Layer 9 of a small transformer language model trained on English Wikipedia (12 layers, counted from 0, width 96).
Take only the direct path to the model's output, skipping the later layers: a vector added to the residual stream pushes a token's score in proportion to its dot product with that token's output vector.

Output vectors of the tokens that the questions are about. A number n stands for (n - 500) times 0.0044.
"ard": 474 704 630 563 649 385 500 398 381 762 600 636 335 579 430 368 539 384 607 593 615 633 573 423 560 497 551 485 552 600 617 396 310 509 447 543 493 474 474 402 390 534 479 601 540 629 397 620 435 336 514 425 240 447 605 604 321 555 629 436 573 490 773 584 334 282 370 374 588 408 615 445 414 597 542 301 370 485 406 616 468 276 337 446 552 529 500 518 426 635 595 495 736 723 486 529
"ë": 425 317 590 584 515 574 331 347 576 556 463 540 494 507 603 487 773 409 621 437 470 417 452 548 563 509 545 467 500 486 500 400 424 385 445 237 479 559 484 405 462 445 519 575 594 437 688 528 434 596 445 562 497 380 486 595 449 467 627 356 584 684 601 495 445 406 411 514 530 419 541 517 285 604 730 384 498 485 239 603 630 394 500 472 444 610 535 429 429 686 500 365 419 562 646 386
" was": 625 314 530 563 587 516 484 565 481 613 491 549 574 460 480 419 456 413 465 589 531 604 605 553 368 333 631 563 574 688 481 582 474 580 440 304 498 510 490 566 408 567 511 471 477 449 587 378 357 520 498 568 455 672 393 500 442 490 585 513 578 546 515 460 453 537 488 574 479 387 468 688 489 554 643 475 408 493 553 590 509 435 418 581 600 613 592 603 626 672 547 496 495 403 522 546
"ʊ": 500 506 615 670 703 547 395 372 685 596 481 753 567 657 519 227 893 419 635 368 408 464 487 808 390 472 548 488 484 705 422 351 490 542 476 271 448 497 411 418 495 562 601 578 477 317 806 517 458 430 437 491 309 596 577 628 344 584 624 286 678 663 662 500 422 565 433 506 514 219 479 341 166 580 638 441 399 461 303 732 734 574 430 522 605 640 456 413 503 681 606 377 447 562 529 413
"{": 541 414 593 689 543 512 398 352 451 742 660 833 661 649 443 424 689 481 552 282 354 503 586 586 530 322 487 325 506 602 558 198 496 410 238 514 467 563 759 558 593 578 626 340 522 339 684 508 321 442 471 642 409 679 453 799 377 357 380 375 549 718 632 587 473 491 373 435 614 469 449 372 511 515 546 493 604 566 301 517 545 621 317 443 807 396 641 523 223 685 445 637 500 431 505 532
"+": 515 422 540 717 826 550 534 316 606 536 380 675 528 513 411 440 685 509 482 500 607 419 472 729 610 359 576 471 408 524 400 469 500 448 458 493 474 435 424 510 536 515 640 404 509 593 543 494 407 536 308 571 424 469 637 516 406 443 546 497 555 631 359 461 424 522 500 415 435 444 581 444 456 448 500 408 464 567 447 453 541 455 567 430 635 604 672 542 353 520 373 386 524 635 557 523
"’": 612 228 494 570 640 549 383 390 565 549 477 594 442 449 579 345 495 448 725 533 485 500 526 680 535 426 641 511 486 519 505 718 397 462 398 459 485 404 506 308 632 538 511 538 415 458 664 409 432 525 534 450 272 458 505 464 271 500 516 490 527 610 570 474 387 529 324 607 543 408 493 555 511 580 494 431 411 505 487 586 554 476 509 491 472 545 524 629 492 698 429 416 405 556 418 481
"”": 560 169 580 581 631 509 317 373 479 585 719 859 750 551 601 188 566 435 547 514 513 525 518 971 515 522 401 425 488 745 559 638 348 540 341 280 456 503 350 463 518 608 520 618 477 281 775 351 461 428 435 343 412 506 579 536 350 461 445 473 519 441 713 475 448 497 353 477 568 423 366 460 381 781 660 490 461 502 152 625 718 265 355 464 332 686 550 665 685 783 596 349 331 446 413 467
"ian": 456 163 473 658 296 530 375 495 540 594 718 515 383 464 481 461 564 534 688 528 660 445 503 543 533 413 531 363 290 624 657 393 527 421 388 719 503 459 454 244 505 337 529 412 357 418 494 512 605 419 573 542 405 439 617 516 401 643 479 404 513 383 447 494 498 556 398 626 603 322 622 551 455 463 758 424 476 541 461 569 579 349 297 671 588 715 506 430 311 672 493 484 653 578 514 316
"]": 481 483 557 679 614 432 437 274 655 651 622 829 768 515 515 232 567 452 519 550 347 334 569 846 469 326 515 528 528 540 520 473 400 599 445 296 470 551 505 476 522 613 454 589 479 265 727 438 397 491 426 378 438 561 460 475 382 600 506 413 711 653 765 671 463 567 479 443 605 401 422 585 282 721 633 414 478 361 168 573 558 427 496 526 538 677 637 577 519 526 496 373 317 404 366 547
"==": 682 500 558 600 684 567 414 450 534 599 531 535 707 561 434 531 455 364 623 516 378 350 597 505 578 462 542 530 588 509 526 509 493 313 313 409 458 664 574 363 542 536 558 450 534 414 440 453 485 339 547 539 628 442 469 426 464 435 780 454 651 786 543 806 427 459 592 460 600 463 393 717 525 412 557 274 518 415 316 614 626 271 477 534 537 381 627 626 422 456 645 316 469 406 392 449
"ʼ": 505 310 615 754 618 592 369 320 611 729 511 697 602 580 482 456 843 400 622 384 446 346 529 605 488 425 482 442 500 705 547 453 328 432 369 480 441 432 436 482 507 615 530 486 583 435 777 539 368 346 413 486 277 605 510 696 313 532 754 408 722 639 463 557 561 552 503 553 468 335 561 498 262 556 681 377 432 502 354 669 653 561 387 494 490 666 526 486 498 754 625 257 472 463 496 421
"°": 536 171 529 721 691 517 541 224 683 474 653 769 595 476 424 496 500 337 553 393 355 503 580 637 490 589 485 450 443 486 646 282 205 544 392 523 422 696 402 456 716 468 571 581 548 476 640 460 237 341 320 604 337 647 566 525 505 406 472 518 629 809 391 617 555 443 305 463 511 471 551 452 332 507 426 484 536 575 165 542 550 293 423 536 690 534 384 444 658 505 562 589 542 428 482 436
"&": 577 410 518 677 653 542 488 264 645 344 398 688 510 479 570 609 642 406 648 332 562 364 471 744 609 470 574 322 406 587 535 520 453 470 451 366 476 631 587 364 515 536 516 432 552 676 506 637 503 370 578 530 270 663 478 467 467 491 529 445 600 673 491 525 603 481 322 452 473 363 417 488 395 541 519 422 514 496 500 783 595 480 436 506 652 328 733 568 324 509 404 262 531 547 493 453
"x": 513 590 458 674 592 642 680 432 491 539 524 713 554 351 435 416 625 439 509 619 474 683 509 458 561 521 641 590 264 737 500 604 278 680 356 456 497 554 438 403 587 653 613 563 413 449 477 502 544 660 351 500 354 446 483 584 658 307 485 526 465 660 500 655 419 393 356 444 524 602 584 398 481 427 540 385 408 490 483 592 581 641 575 488 564 294 612 329 473 625 608 300 598 589 491 571
"ov": 508 380 500 552 527 461 210 437 414 619 680 562 470 567 569 451 710 489 531 418 405 587 512 505 478 453 535 594 383 669 475 512 556 528 205 371 494 441 678 525 607 511 472 508 400 475 598 439 428 198 575 457 472 567 318 553 261 595 571 321 579 459 500 568 402 409 478 345 372 711 537 448 467 785 543 419 528 446 365 519 511 548 349 407 408 493 524 426 546 419 477 459 653 442 657 406
"ễ": 552 130 606 567 699 416 335 438 690 831 705 506 662 438 435 82 897 387 664 531 385 449 539 507 439 406 452 445 666 627 595 458 500 471 553 346 448 365 541 354 402 599 450 547 434 560 641 445 272 286 555 500 491 425 857 845 305 593 716 459 707 813 471 508 327 573 589 464 567 446 537 380 224 715 783 526 516 444 315 671 622 414 287 311 699 591 646 642 366 762 603 266 451 688 485 469
"⁄": 376 159 730 592 764 594 340 133 436 529 529 794 432 604 539 262 820 322 468 518 429 535 529 726 390 475 616 469 484 604 470 376 330 408 420 458 407 571 366 444 549 385 608 374 656 244 514 440 596 354 358 655 177 583 700 664 338 369 807 388 576 549 546 532 655 648 450 523 210 316 569 388 195 453 424 465 366 463 296 494 505 529 567 514 560 463 529 367 412 860 633 427 628 555 462 544
"ame": 493 283 510 396 684 595 339 124 481 674 631 637 569 643 604 279 564 585 712 516 420 558 590 709 656 520 847 548 355 601 656 264 441 738 632 470 460 411 650 384 371 755 522 518 370 449 478 323 251 324 500 322 280 476 470 534 303 615 401 350 451 612 475 661 399 452 512 525 290 441 732 470 401 551 582 462 529 412 665 642 564 496 208 266 518 650 745 573 453 506 318 408 569 685 618 350
"ld": 529 500 443 821 639 613 327 218 496 591 365 713 703 288 279 327 673 305 657 331 511 417 442 480 548 530 639 489 365 422 637 453 226 489 641 519 461 553 657 289 529 395 553 733 486 505 515 385 321 467 315 445 370 456 584 543 417 525 642 293 589 454 666 538 343 397 127 387 348 438 434 569 506 633 775 570 465 340 382 651 621 631 556 408 612 397 439 654 482 777 678 513 642 549 356 477

Output weights of attention head 1. The head adds the sum of these rows, row i times number i of z. A number n stands for (n - 500) times 0.0025.
o0: 636 652 320 443 433 556 489 674 561 377 610 556 494 352 773 284 520 598 571 508 498 477 364 487 355 575 509 648 526 475 488 454 578 604 694 262 348 702 572 666 562 483 607 293 623 371 415 388 387 363 367 480 542 484 419 361 552 590 456 579 653 528 545 473 384 651 469 611 491 433 568 733 379 548 687 467 469 397 471 521 404 267 529 291 503 489 594 499 543 499 526 667 614 447 543 416
o1: 572 477 673 581 660 376 330 455 472 246 630 603 469 516 593 392 592 565 483 457 565 588 651 523 378 331 574 565 758 348 578 438 506 531 642 567 662 522 466 454 381 574 521 435 575 641 504 563 535 529 518 457 562 607 619 532 503 528 619 411 782 609 632 594 439 719 521 460 576 667 582 566 651 734 432 727 346 470 417 368 454 488 456 512 642 318 451 381 537 307 492 531 440 392 715 458
o2: 691 452 604 393 479 495 627 410 684 390 518 455 573 554 464 438 503 500 519 531 356 554 548 466 642 421 621 547 317 338 662 436 556 632 448 503 621 551 561 510 591 350 496 453 504 524 560 534 307 345 431 687 512 485 705 444 620 528 378 633 635 638 461 732 372 481 332 264 351 696 510 406 479 431 364 284 484 467 429 391 541 534 502 397 455 379 572 575 424 519 449 613 543 351 342 279
o3: 391 610 366 449 497 379 577 479 579 672 189 424 473 485 725 601 434 274 628 576 575 307 507 536 508 264 633 604 480 578 413 510 362 353 463 444 612 515 676 311 573 391 520 655 479 583 541 502 517 595 616 589 600 496 766 505 366 488 368 526 475 624 408 605 485 554 643 441 614 465 506 479 656 625 519 549 526 538 733 562 394 638 408 404 589 927 418 539 379 439 467 599 466 554 498 548
o4: 496 655 619 492 442 240 322 482 441 450 390 488 430 470 332 428 620 541 579 559 519 580 529 474 545 534 444 391 510 760 591 504 536 500 342 449 570 453 370 359 521 362 536 537 291 552 342 623 352 536 568 766 391 510 468 569 507 564 774 407 390 507 270 774 464 525 690 691 483 636 553 389 664 364 576 563 399 605 623 706 443 413 347 425 712 602 519 693 684 671 536 470 596 430 678 554
o5: 749 541 648 214 351 584 335 600 506 541 496 493 709 479 377 562 332 475 306 413 524 651 511 422 727 183 606 599 484 483 483 569 473 434 591 376 406 553 343 565 528 407 315 559 566 547 449 459 511 480 613 447 556 505 369 480 419 508 783 473 300 576 300 463 553 581 504 547 468 519 466 717 653 529 495 494 577 365 444 532 609 472 503 552 492 627 545 377 370 364 683 629 541 588 330 341
o6: 675 514 536 513 536 432 385 433 394 578 502 467 500 584 488 168 674 512 379 533 494 576 632 632 503 348 469 515 506 641 394 607 617 697 542 374 976 592 542 639 519 502 421 506 507 375 560 349 522 527 401 599 271 431 213 596 402 750 282 405 504 390 572 398 329 476 277 386 503 638 681 473 262 532 628 585 279 540 442 410 671 634 372 483 466 554 638 502 489 521 473 385 579 560 468 577
o7: 647 501 462 410 522 546 514 395 439 501 386 599 463 537 503 317 654 583 664 630 504 449 279 274 721 403 374 512 393 396 433 607 611 246 536 545 791 598 559 505 582 545 636 338 444 445 549 421 552 558 285 589 437 368 355 487 545 543 318 564 577 413 407 579 461 778 452 307 467 620 493 739 438 515 648 468 567 492 485 459 347 543 572 604 709 390 415 597 499 401 555 562 611 388 392 409
o8: 691 531 430 633 557 418 655 586 537 424 522 657 622 437 513 537 474 374 515 521 538 404 665 275 590 262 420 272 422 617 268 522 358 568 656 443 563 678 473 479 418 326 214 354 528 377 489 458 362 278 581 526 497 444 502 399 605 579 426 683 412 726 442 666 646 443 311 373 680 455 665 612 514 436 554 405 363 310 720 310 344 508 521 524 554 473 516 457 463 626 598 474 689 514 540 427
o9: 541 442 529 554 658 512 603 399 359 412 517 705 557 410 526 740 488 491 542 542 477 561 592 430 503 235 459 403 327 585 560 549 507 545 517 419 456 466 573 366 492 636 506 637 426 511 453 246 511 438 586 616 532 479 529 527 510 259 441 462 487 177 391 359 666 512 475 540 539 682 550 504 374 577 477 450 558 505 437 405 527 349 318 663 606 506 337 495 579 452 591 577 769 534 577 388
o10: 671 548 467 391 484 400 568 321 787 387 784 787 601 531 486 470 564 516 559 387 473 665 421 448 413 685 477 696 464 588 458 311 577 511 465 484 582 356 288 410 428 468 567 353 544 463 473 341 515 502 574 552 729 562 587 405 708 352 302 557 368 771 639 457 488 721 433 417 491 467 593 354 369 314 379 568 477 469 309 393 396 417 390 484 470 522 662 478 486 578 662 321 548 593 308 594
o11: 767 378 666 363 688 662 518 505 695 629 659 242 561 536 564 461 442 412 508 368 517 493 434 426 490 526 586 680 446 369 572 604 458 467 520 387 486 470 456 339 488 307 415 383 533 330 267 507 507 674 705 577 434 511 366 487 565 413 507 517 538 536 439 385 447 414 543 553 530 553 685 561 585 397 534 437 416 277 387 597 366 617 225 344 391 616 476 545 496 485 675 517 527 548 363 385
o12: 553 311 311 658 306 490 525 670 453 602 373 337 496 528 380 460 566 401 473 515 745 683 454 455 627 352 637 273 507 446 442 477 628 572 472 437 608 499 547 553 455 519 471 514 389 492 529 494 345 533 440 562 303 693 540 621 615 582 405 540 465 577 685 246 264 704 477 322 484 367 512 444 290 564 693 476 332 445 547 509 452 504 477 485 477 575 524 477 491 592 605 617 354 642 539 304
o13: 625 515 450 412 433 521 411 350 618 600 587 454 465 564 396 410 319 606 483 649 467 394 547 568 683 468 459 505 524 476 458 479 391 498 488 561 470 287 476 504 359 529 421 483 456 666 585 695 489 502 508 558 363 515 540 875 802 554 395 485 416 638 412 623 408 509 569 407 507 450 680 419 579 448 323 318 386 465 528 391 360 631 569 450 475 508 599 496 508 566 508 599 485 413 524 645
o14: 458 582 451 396 356 574 549 333 481 514 528 536 453 553 534 503 434 475 400 259 414 243 650 441 584 696 435 609 473 351 458 501 525 417 675 400 711 511 403 203 546 347 414 602 525 676 428 599 363 664 462 441 481 402 460 310 503 372 356 594 680 541 456 420 617 349 436 525 455 594 437 492 411 457 432 666 656 433 537 286 572 556 355 615 539 565 548 410 305 507 298 692 499 510 536 524
o15: 622 752 577 400 484 436 498 431 346 276 489 718 411 362 676 746 319 418 510 496 485 447 733 551 540 711 518 448 568 414 543 546 484 429 407 594 923 537 536 634 558 509 463 417 426 668 497 347 420 710 564 401 451 402 383 411 753 580 574 489 425 606 448 254 496 459 405 524 399 568 626 737 601 546 523 485 493 417 485 546 372 312 341 611 467 505 447 592 395 488 461 497 646 414 417 508
o16: 554 674 514 450 506 590 638 731 439 435 457 381 431 617 471 567 699 504 495 390 508 228 584 285 223 493 361 429 459 350 675 438 749 470 559 371 267 458 646 510 552 622 608 593 308 671 529 539 634 567 643 583 518 687 644 476 666 623 578 666 420 692 509 352 332 582 525 514 653 501 450 518 361 602 436 501 436 656 528 393 494 682 518 629 423 612 279 603 540 436 287 439 508 706 742 452
o17: 504 404 340 453 507 483 531 389 608 606 357 566 490 394 685 332 711 474 508 511 644 237 389 591 573 489 385 682 478 563 601 469 536 600 541 515 409 447 410 739 572 620 562 695 173 523 558 481 353 489 372 398 339 500 534 478 504 392 532 375 411 306 678 581 601 452 388 509 607 540 552 382 647 499 668 610 448 311 278 600 515 411 614 398 356 542 337 496 532 541 495 557 481 491 495 488
o18: 590 357 271 618 613 264 584 398 610 572 516 408 446 675 467 418 370 417 263 375 575 636 559 630 319 694 641 548 529 581 524 477 550 548 502 520 267 535 393 470 475 583 436 705 589 431 517 416 473 408 822 529 608 557 377 279 451 691 316 506 345 468 513 388 448 603 830 599 419 394 574 530 621 462 427 446 524 334 524 492 507 588 580 579 569 316 446 549 474 555 448 334 711 522 479 605
o19: 676 652 611 438 373 537 432 295 433 296 574 547 581 460 408 523 434 455 292 546 498 510 569 533 279 475 473 638 491 581 603 391 712 566 386 361 593 609 622 425 524 360 536 345 495 389 672 471 576 335 475 424 434 408 451 147 392 364 611 377 412 424 688 579 773 369 569 135 509 308 460 334 640 556 400 438 530 587 607 373 462 664 527 462 565 375 557 367 380 345 520 536 430 523 365 365
o20: 531 562 355 455 527 584 489 509 469 340 480 476 549 497 510 486 739 594 427 366 438 401 317 434 635 539 409 328 478 512 419 343 652 564 398 759 685 278 605 436 493 408 448 301 651 526 439 595 495 345 541 500 436 429 340 444 488 262 384 425 516 549 429 348 562 503 418 483 459 439 598 391 406 404 455 404 499 474 489 429 629 473 647 480 532 553 412 327 445 316 616 386 599 579 407 599
o21: 504 586 415 618 682 651 535 514 716 564 600 575 450 402 441 368 609 626 474 511 590 469 555 628 445 611 584 516 524 668 593 523 422 478 356 732 444 661 596 452 482 375 550 253 605 502 724 432 612 453 301 611 514 501 385 424 534 437 635 565 417 310 454 631 532 609 481 615 449 508 500 396 392 428 577 545 435 457 337 628 432 204 679 884 484 442 597 537 533 523 482 322 447 664 683 435
o22: 678 347 586 530 596 601 711 502 748 400 426 634 391 464 576 594 540 339 304 489 492 703 542 426 466 463 368 340 339 591 644 634 406 451 421 429 318 456 633 360 467 632 325 498 512 704 413 481 353 528 643 653 502 474 634 352 412 456 439 521 561 628 372 459 573 604 443 327 604 198 387 445 599 581 611 571 518 742 513 547 467 620 422 448 509 477 534 519 656 685 571 590 515 430 432 533
o23: 747 616 449 455 573 618 439 492 465 538 445 433 347 523 599 766 565 398 496 465 526 450 474 451 539 703 390 489 541 754 503 617 449 411 572 411 888 615 417 457 460 365 601 538 716 551 522 625 439 525 608 577 497 391 657 305 474 396 353 434 260 323 659 648 439 541 550 436 596 541 439 554 506 630 424 384 402 618 476 406 577 371 630 511 434 379 474 592 400 495 405 735 725 422 425 579
o24: 555 613 429 408 431 389 424 380 411 375 542 434 382 579 613 507 801 496 568 483 562 467 389 419 570 511 590 529 464 326 443 354 357 597 773 656 157 615 544 477 620 329 356 654 545 561 480 203 480 665 619 359 584 451 587 429 691 647 438 306 438 248 418 554 538 471 490 574 681 615 347 508 398 430 544 475 588 653 526 516 415 584 482 459 618 475 563 386 416 392 560 523 567 506 510 552
o25: 568 274 815 475 527 562 363 572 456 458 398 411 479 418 380 452 410 351 558 400 489 587 776 496 601 495 520 792 761 451 338 455 681 404 523 522 257 348 579 453 252 618 781 477 506 505 645 400 448 467 468 508 696 482 388 322 646 550 546 658 471 403 537 674 729 558 661 596 440 519 743 479 475 422 454 645 601 494 594 456 560 680 299 486 446 346 430 428 536 549 770 554 528 444 673 485
o26: 422 510 451 241 421 609 474 481 573 370 647 533 462 506 340 629 574 538 503 425 542 405 548 472 572 470 620 504 378 470 572 642 504 386 338 587 234 474 456 364 319 465 328 438 590 509 485 671 547 670 479 460 369 430 428 572 396 473 638 474 386 629 485 479 463 412 515 462 440 625 704 599 408 322 421 504 369 680 522 312 572 246 468 287 539 499 405 346 246 649 296 401 214 432 412 432
o27: 326 489 419 342 427 564 431 442 578 395 501 631 529 356 573 359 223 439 402 590 560 411 465 471 776 486 487 610 517 521 580 528 407 495 612 411 785 322 414 489 494 386 445 386 471 482 532 352 542 329 547 365 380 584 624 566 261 534 643 326 241 295 365 324 623 520 455 520 478 460 230 524 461 354 492 306 572 714 535 724 718 479 418 413 533 543 433 574 382 525 614 405 659 533 663 290
o28: 347 520 521 349 569 574 677 460 672 597 338 684 568 795 525 610 620 372 367 595 463 373 511 512 361 542 471 433 470 293 432 522 412 606 659 533 394 503 547 313 639 492 542 548 481 427 314 369 469 571 274 583 490 638 415 459 553 458 377 556 464 400 688 554 583 511 400 465 391 381 415 518 194 672 353 608 358 304 409 310 487 340 617 339 665 740 451 477 491 521 400 700 358 510 514 471
o29: 628 406 173 489 499 469 490 478 417 644 337 418 497 556 538 425 406 325 685 619 423 461 603 321 275 247 359 522 425 415 362 354 494 673 322 289 503 424 473 174 533 490 563 418 628 439 626 412 290 632 480 345 381 523 408 467 571 466 520 494 571 469 589 635 507 337 701 615 610 283 282 603 234 577 427 331 387 381 467 595 444 617 641 485 473 665 424 295 326 670 272 466 519 376 314 478
o30: 425 456 471 623 467 312 372 392 594 552 262 539 454 793 587 518 761 491 687 505 603 420 389 430 605 662 659 564 485 607 442 302 481 626 402 310 764 510 602 665 499 543 357 427 358 577 431 713 466 427 416 671 618 545 264 547 512 382 627 697 349 387 444 482 350 398 509 482 560 519 396 401 549 679 400 557 223 522 574 611 256 588 376 472 525 525 544 361 708 498 663 466 699 522 435 572
o31: 574 577 493 381 353 636 482 496 554 374 558 574 558 498 472 570 296 519 466 482 544 297 463 406 506 553 446 702 563 486 445 537 362 340 632 488 291 473 610 525 428 387 576 479 502 385 278 481 429 399 385 552 361 506 605 549 491 582 410 470 551 541 664 559 501 384 562 444 458 589 504 497 436 566 494 551 598 720 460 640 316 623 461 650 569 589 631 541 423 376 464 409 387 345 476 512

Each question shows a token from some text and the vector z that the head gathered there. A number n stands for (n - 500) times 0.018.

"w": 539 419 638 434 450 503 643 675 596 403 533 687 696 617 468 502 372 480 420 448 644 514 419 554 388 367 555 466 517 625 578 408
Which three tokens does it push up most, strongest first? "x", "{", "]"

"uc": 588 467 612 389 358 470 638 599 623 342 483 667 607 566 528 509 452 431 453 472 523 465 440 559 445 336 481 513 481 605 595 453
Which of these tokens does it push down most? "ian"

"f": 626 529 595 490 483 448 570 597 481 491 402 601 595 567 490 524 470 403 441 479 504 419 354 556 358 485 495 344 566 543 668 480
Which two tokens does it push up most, strongest first? "ov", "{"

" the": 484 441 613 448 387 563 532 563 617 502 446 637 675 403 486 584 313 428 356 456 498 572 425 631 379 320 630 658 469 597 361 495
Pushed up most: "ian"

" of": 483 517 644 487 496 491 662 539 591 449 479 626 630 528 495 540 405 380 335 467 608 531 412 580 286 346 595 557 461 556 552 379
Pushed up most: "ard"

"1": 587 534 656 471 468 468 615 534 541 422 604 620 642 624 607 626 597 385 476 379 635 655 427 526 439 236 625 453 622 550 478 363
Which of these tokens does it push down most? "ov"

" con": 707 360 453 373 534 513 687 527 570 430 587 601 605 510 512 464 355 352 550 303 496 575 414 534 331 435 711 559 603 437 469 508
Pushed up most: "”"

" C": 604 507 647 480 388 408 628 741 597 403 491 706 652 584 555 553 399 392 328 427 683 603 336 617 433 377 561 487 561 652 577 448
Pushed up most: "ë"

"l": 548 485 613 386 451 570 624 662 566 424 521 746 585 606 557 507 358 416 425 447 562 517 449 535 384 464 548 404 415 532 500 429
Which of these tokens does it push down most? "ʊ"

"s": 508 452 603 445 423 566 582 583 602 475 474 657 682 458 484 568 321 414 364 450 523 538 440 601 352 362 607 623 480 604 434 485
Which of these tokens does it push down most? "ʊ"

" he": 527 468 683 562 482 562 666 614 664 498 380 578 864 573 436 344 410 439 262 521 459 354 497 534 271 438 377 443 505 620 605 341
Pushed up most: "ễ"

"on": 480 553 737 417 558 489 698 586 554 354 559 528 565 682 477 554 390 309 378 453 526 489 432 389 252 421 674 501 457 511 516 436
Which of these tokens does it push down most? "ld"

"b": 554 481 616 467 543 481 727 656 591 452 545 748 563 534 584 678 395 432 400 383 579 490 449 437 386 444 649 432 492 452 578 479
Which of these tokens does it push down most? "ʊ"

"t": 520 491 666 463 455 422 681 655 586 458 579 576 578 499 512 617 378 337 355 529 651 531 386 549 335 350 632 503 552 571 598 453
Which two tokens does it push up most, strongest first? "{", "x"

"ell": 613 534 648 396 466 582 609 556 613 449 589 657 506 618 575 620 344 494 327 427 631 565 246 401 524 358 697 423 559 489 586 499
Which of these tokens does it push down most? " was"

" h": 561 452 558 452 547 520 576 623 633 521 595 699 469 471 468 491 365 399 287 466 760 605 396 490 279 406 638 495 556 551 730 377
Which three tokens does it push up most, strongest first? "⁄", "x", "ʼ"

"e": 451 521 644 495 534 432 559 496 531 478 443 591 508 514 519 607 387 318 425 420 558 558 446 570 336 287 609 583 562 536 463 436
Which of these tokens does it push down most? "ʊ"

" p": 481 553 615 484 510 466 680 577 540 459 490 635 667 577 504 613 391 344 302 458 624 554 476 622 391 289 649 555 399 579 501 384
Pushed up most: "ard"

" A": 610 473 532 239 528 628 773 571 645 646 691 654 555 601 377 631 487 486 364 486 744 536 420 488 250 439 570 704 347 146 409 432
Pushed up most: "”"

" s": 613 423 516 439 575 649 665 548 648 605 473 713 533 410 518 436 377 429 351 413 540 551 471 541 223 465 680 581 455 369 523 342
Which of these tokens does it push down most? "]"

"ork": 594 451 583 489 357 450 621 614 625 430 482 658 663 543 515 555 394 386 327 461 685 507 350 616 378 339 606 449 586 651 597 371
Which of these tokens does it push down most? "ễ"

"up": 494 467 581 534 490 304 588 505 477 438 574 574 586 553 454 548 469 393 354 453 611 635 500 573 389 228 561 585 575 625 598 395
Pushed up most: "ʊ"

"re": 554 471 670 566 491 512 640 613 621 494 401 594 790 597 445 403 396 400 278 507 493 412 484 537 257 426 463 456 520 624 581 374
Which three tokens does it push up most, strongest first? "ễ", "{", " was"

"y": 581 455 677 397 432 466 719 678 687 477 566 632 658 598 548 568 413 424 415 478 633 546 439 550 445 358 585 444 550 671 577 374
Which three tokens does it push up most, strongest first? "x", "{", "]"

" a": 510 474 594 428 422 469 698 653 566 484 598 674 568 554 496 588 255 385 347 460 682 655 355 558 305 341 690 580 565 653 597 366
Which two tokens does it push up most, strongest first? "⁄", "x"

"as": 491 499 723 449 491 490 681 621 597 384 565 563 561 630 492 558 372 308 376 496 555 477 461 446 241 424 633 501 460 569 547 413
Which two tokens does it push up most, strongest first? "{", "x"

"ir": 603 470 544 531 488 577 649 634 510 434 585 701 599 506 486 592 397 387 318 494 572 502 447 563 308 442 601 632 542 471 601 538
Which of these tokens does it push down most? "°"

"9": 513 440 545 450 459 413 564 471 533 478 523 590 549 481 512 493 298 402 332 356 568 634 432 554 378 438 693 627 630 533 497 383
Pushed up most: "⁄"

" be": 430 389 566 516 558 380 572 366 480 377 579 555 662 542 474 586 535 463 513 352 584 761 620 584 344 113 518 587 509 626 646 307
Which of these tokens does it push down most? "=="

"ie": 507 412 599 459 382 518 610 553 584 511 483 672 642 432 514 533 315 457 362 447 533 614 423 618 366 332 614 651 513 546 442 476
Pushed up most: "”"

" P": 534 460 684 429 442 495 769 670 705 465 499 691 725 603 535 560 315 348 477 557 613 469 469 605 414 347 635 470 420 617 594 383
Which three tokens does it push up most, strongest first? "x", "{", "ard"

"h": 459 390 592 421 488 410 577 597 583 281 408 599 617 630 526 401 360 429 409 466 601 576 424 507 367 436 559 511 424 583 507 448
Pushed up most: "ʼ"

" to": 484 424 578 498 535 370 593 467 530 416 574 552 626 555 432 548 513 415 412 445 663 680 496 562 338 204 537 572 542 652 653 346
Pushed up most: "ʊ"

"ent": 686 428 484 372 466 509 765 608 581 451 641 641 647 579 551 572 356 435 443 366 557 567 436 499 389 397 686 497 521 432 565 496
Which of these tokens does it push down most? "=="

" was": 459 464 641 487 348 469 553 538 591 470 440 600 598 374 539 598 352 428 316 503 529 634 459 636 337 260 636 578 543 595 482 494
Which of these tokens does it push down most? "ễ"

"ip": 551 405 618 406 419 451 703 617 591 441 590 695 652 588 507 569 317 398 394 483 631 574 412 572 318 395 639 525 514 564 580 410
Which three tokens does it push up most, strongest first? "x", "⁄", "{"

"a": 557 533 622 379 493 494 708 605 621 448 598 689 600 559 446 558 330 413 378 526 627 583 369 510 326 478 629 563 479 554 588 400
Pushed up most: "⁄"

"ation": 450 472 567 512 429 538 657 513 528 514 553 571 600 483 580 521 241 519 457 462 608 563 412 598 343 329 514 613 573 480 545 438
Which two tokens does it push up most, strongest first? "”", "⁄"

"ort": 468 428 566 538 522 309 607 454 486 418 576 559 629 551 454 538 531 393 383 436 643 685 511 573 369 181 549 579 560 647 648 359
Pushed up most: "ʊ"

"il": 537 504 639 362 493 489 732 601 619 421 588 683 643 587 464 556 328 401 376 503 626 573 381 495 304 440 648 543 466 542 576 395
Which three tokens does it push up most, strongest first? "⁄", "x", "{"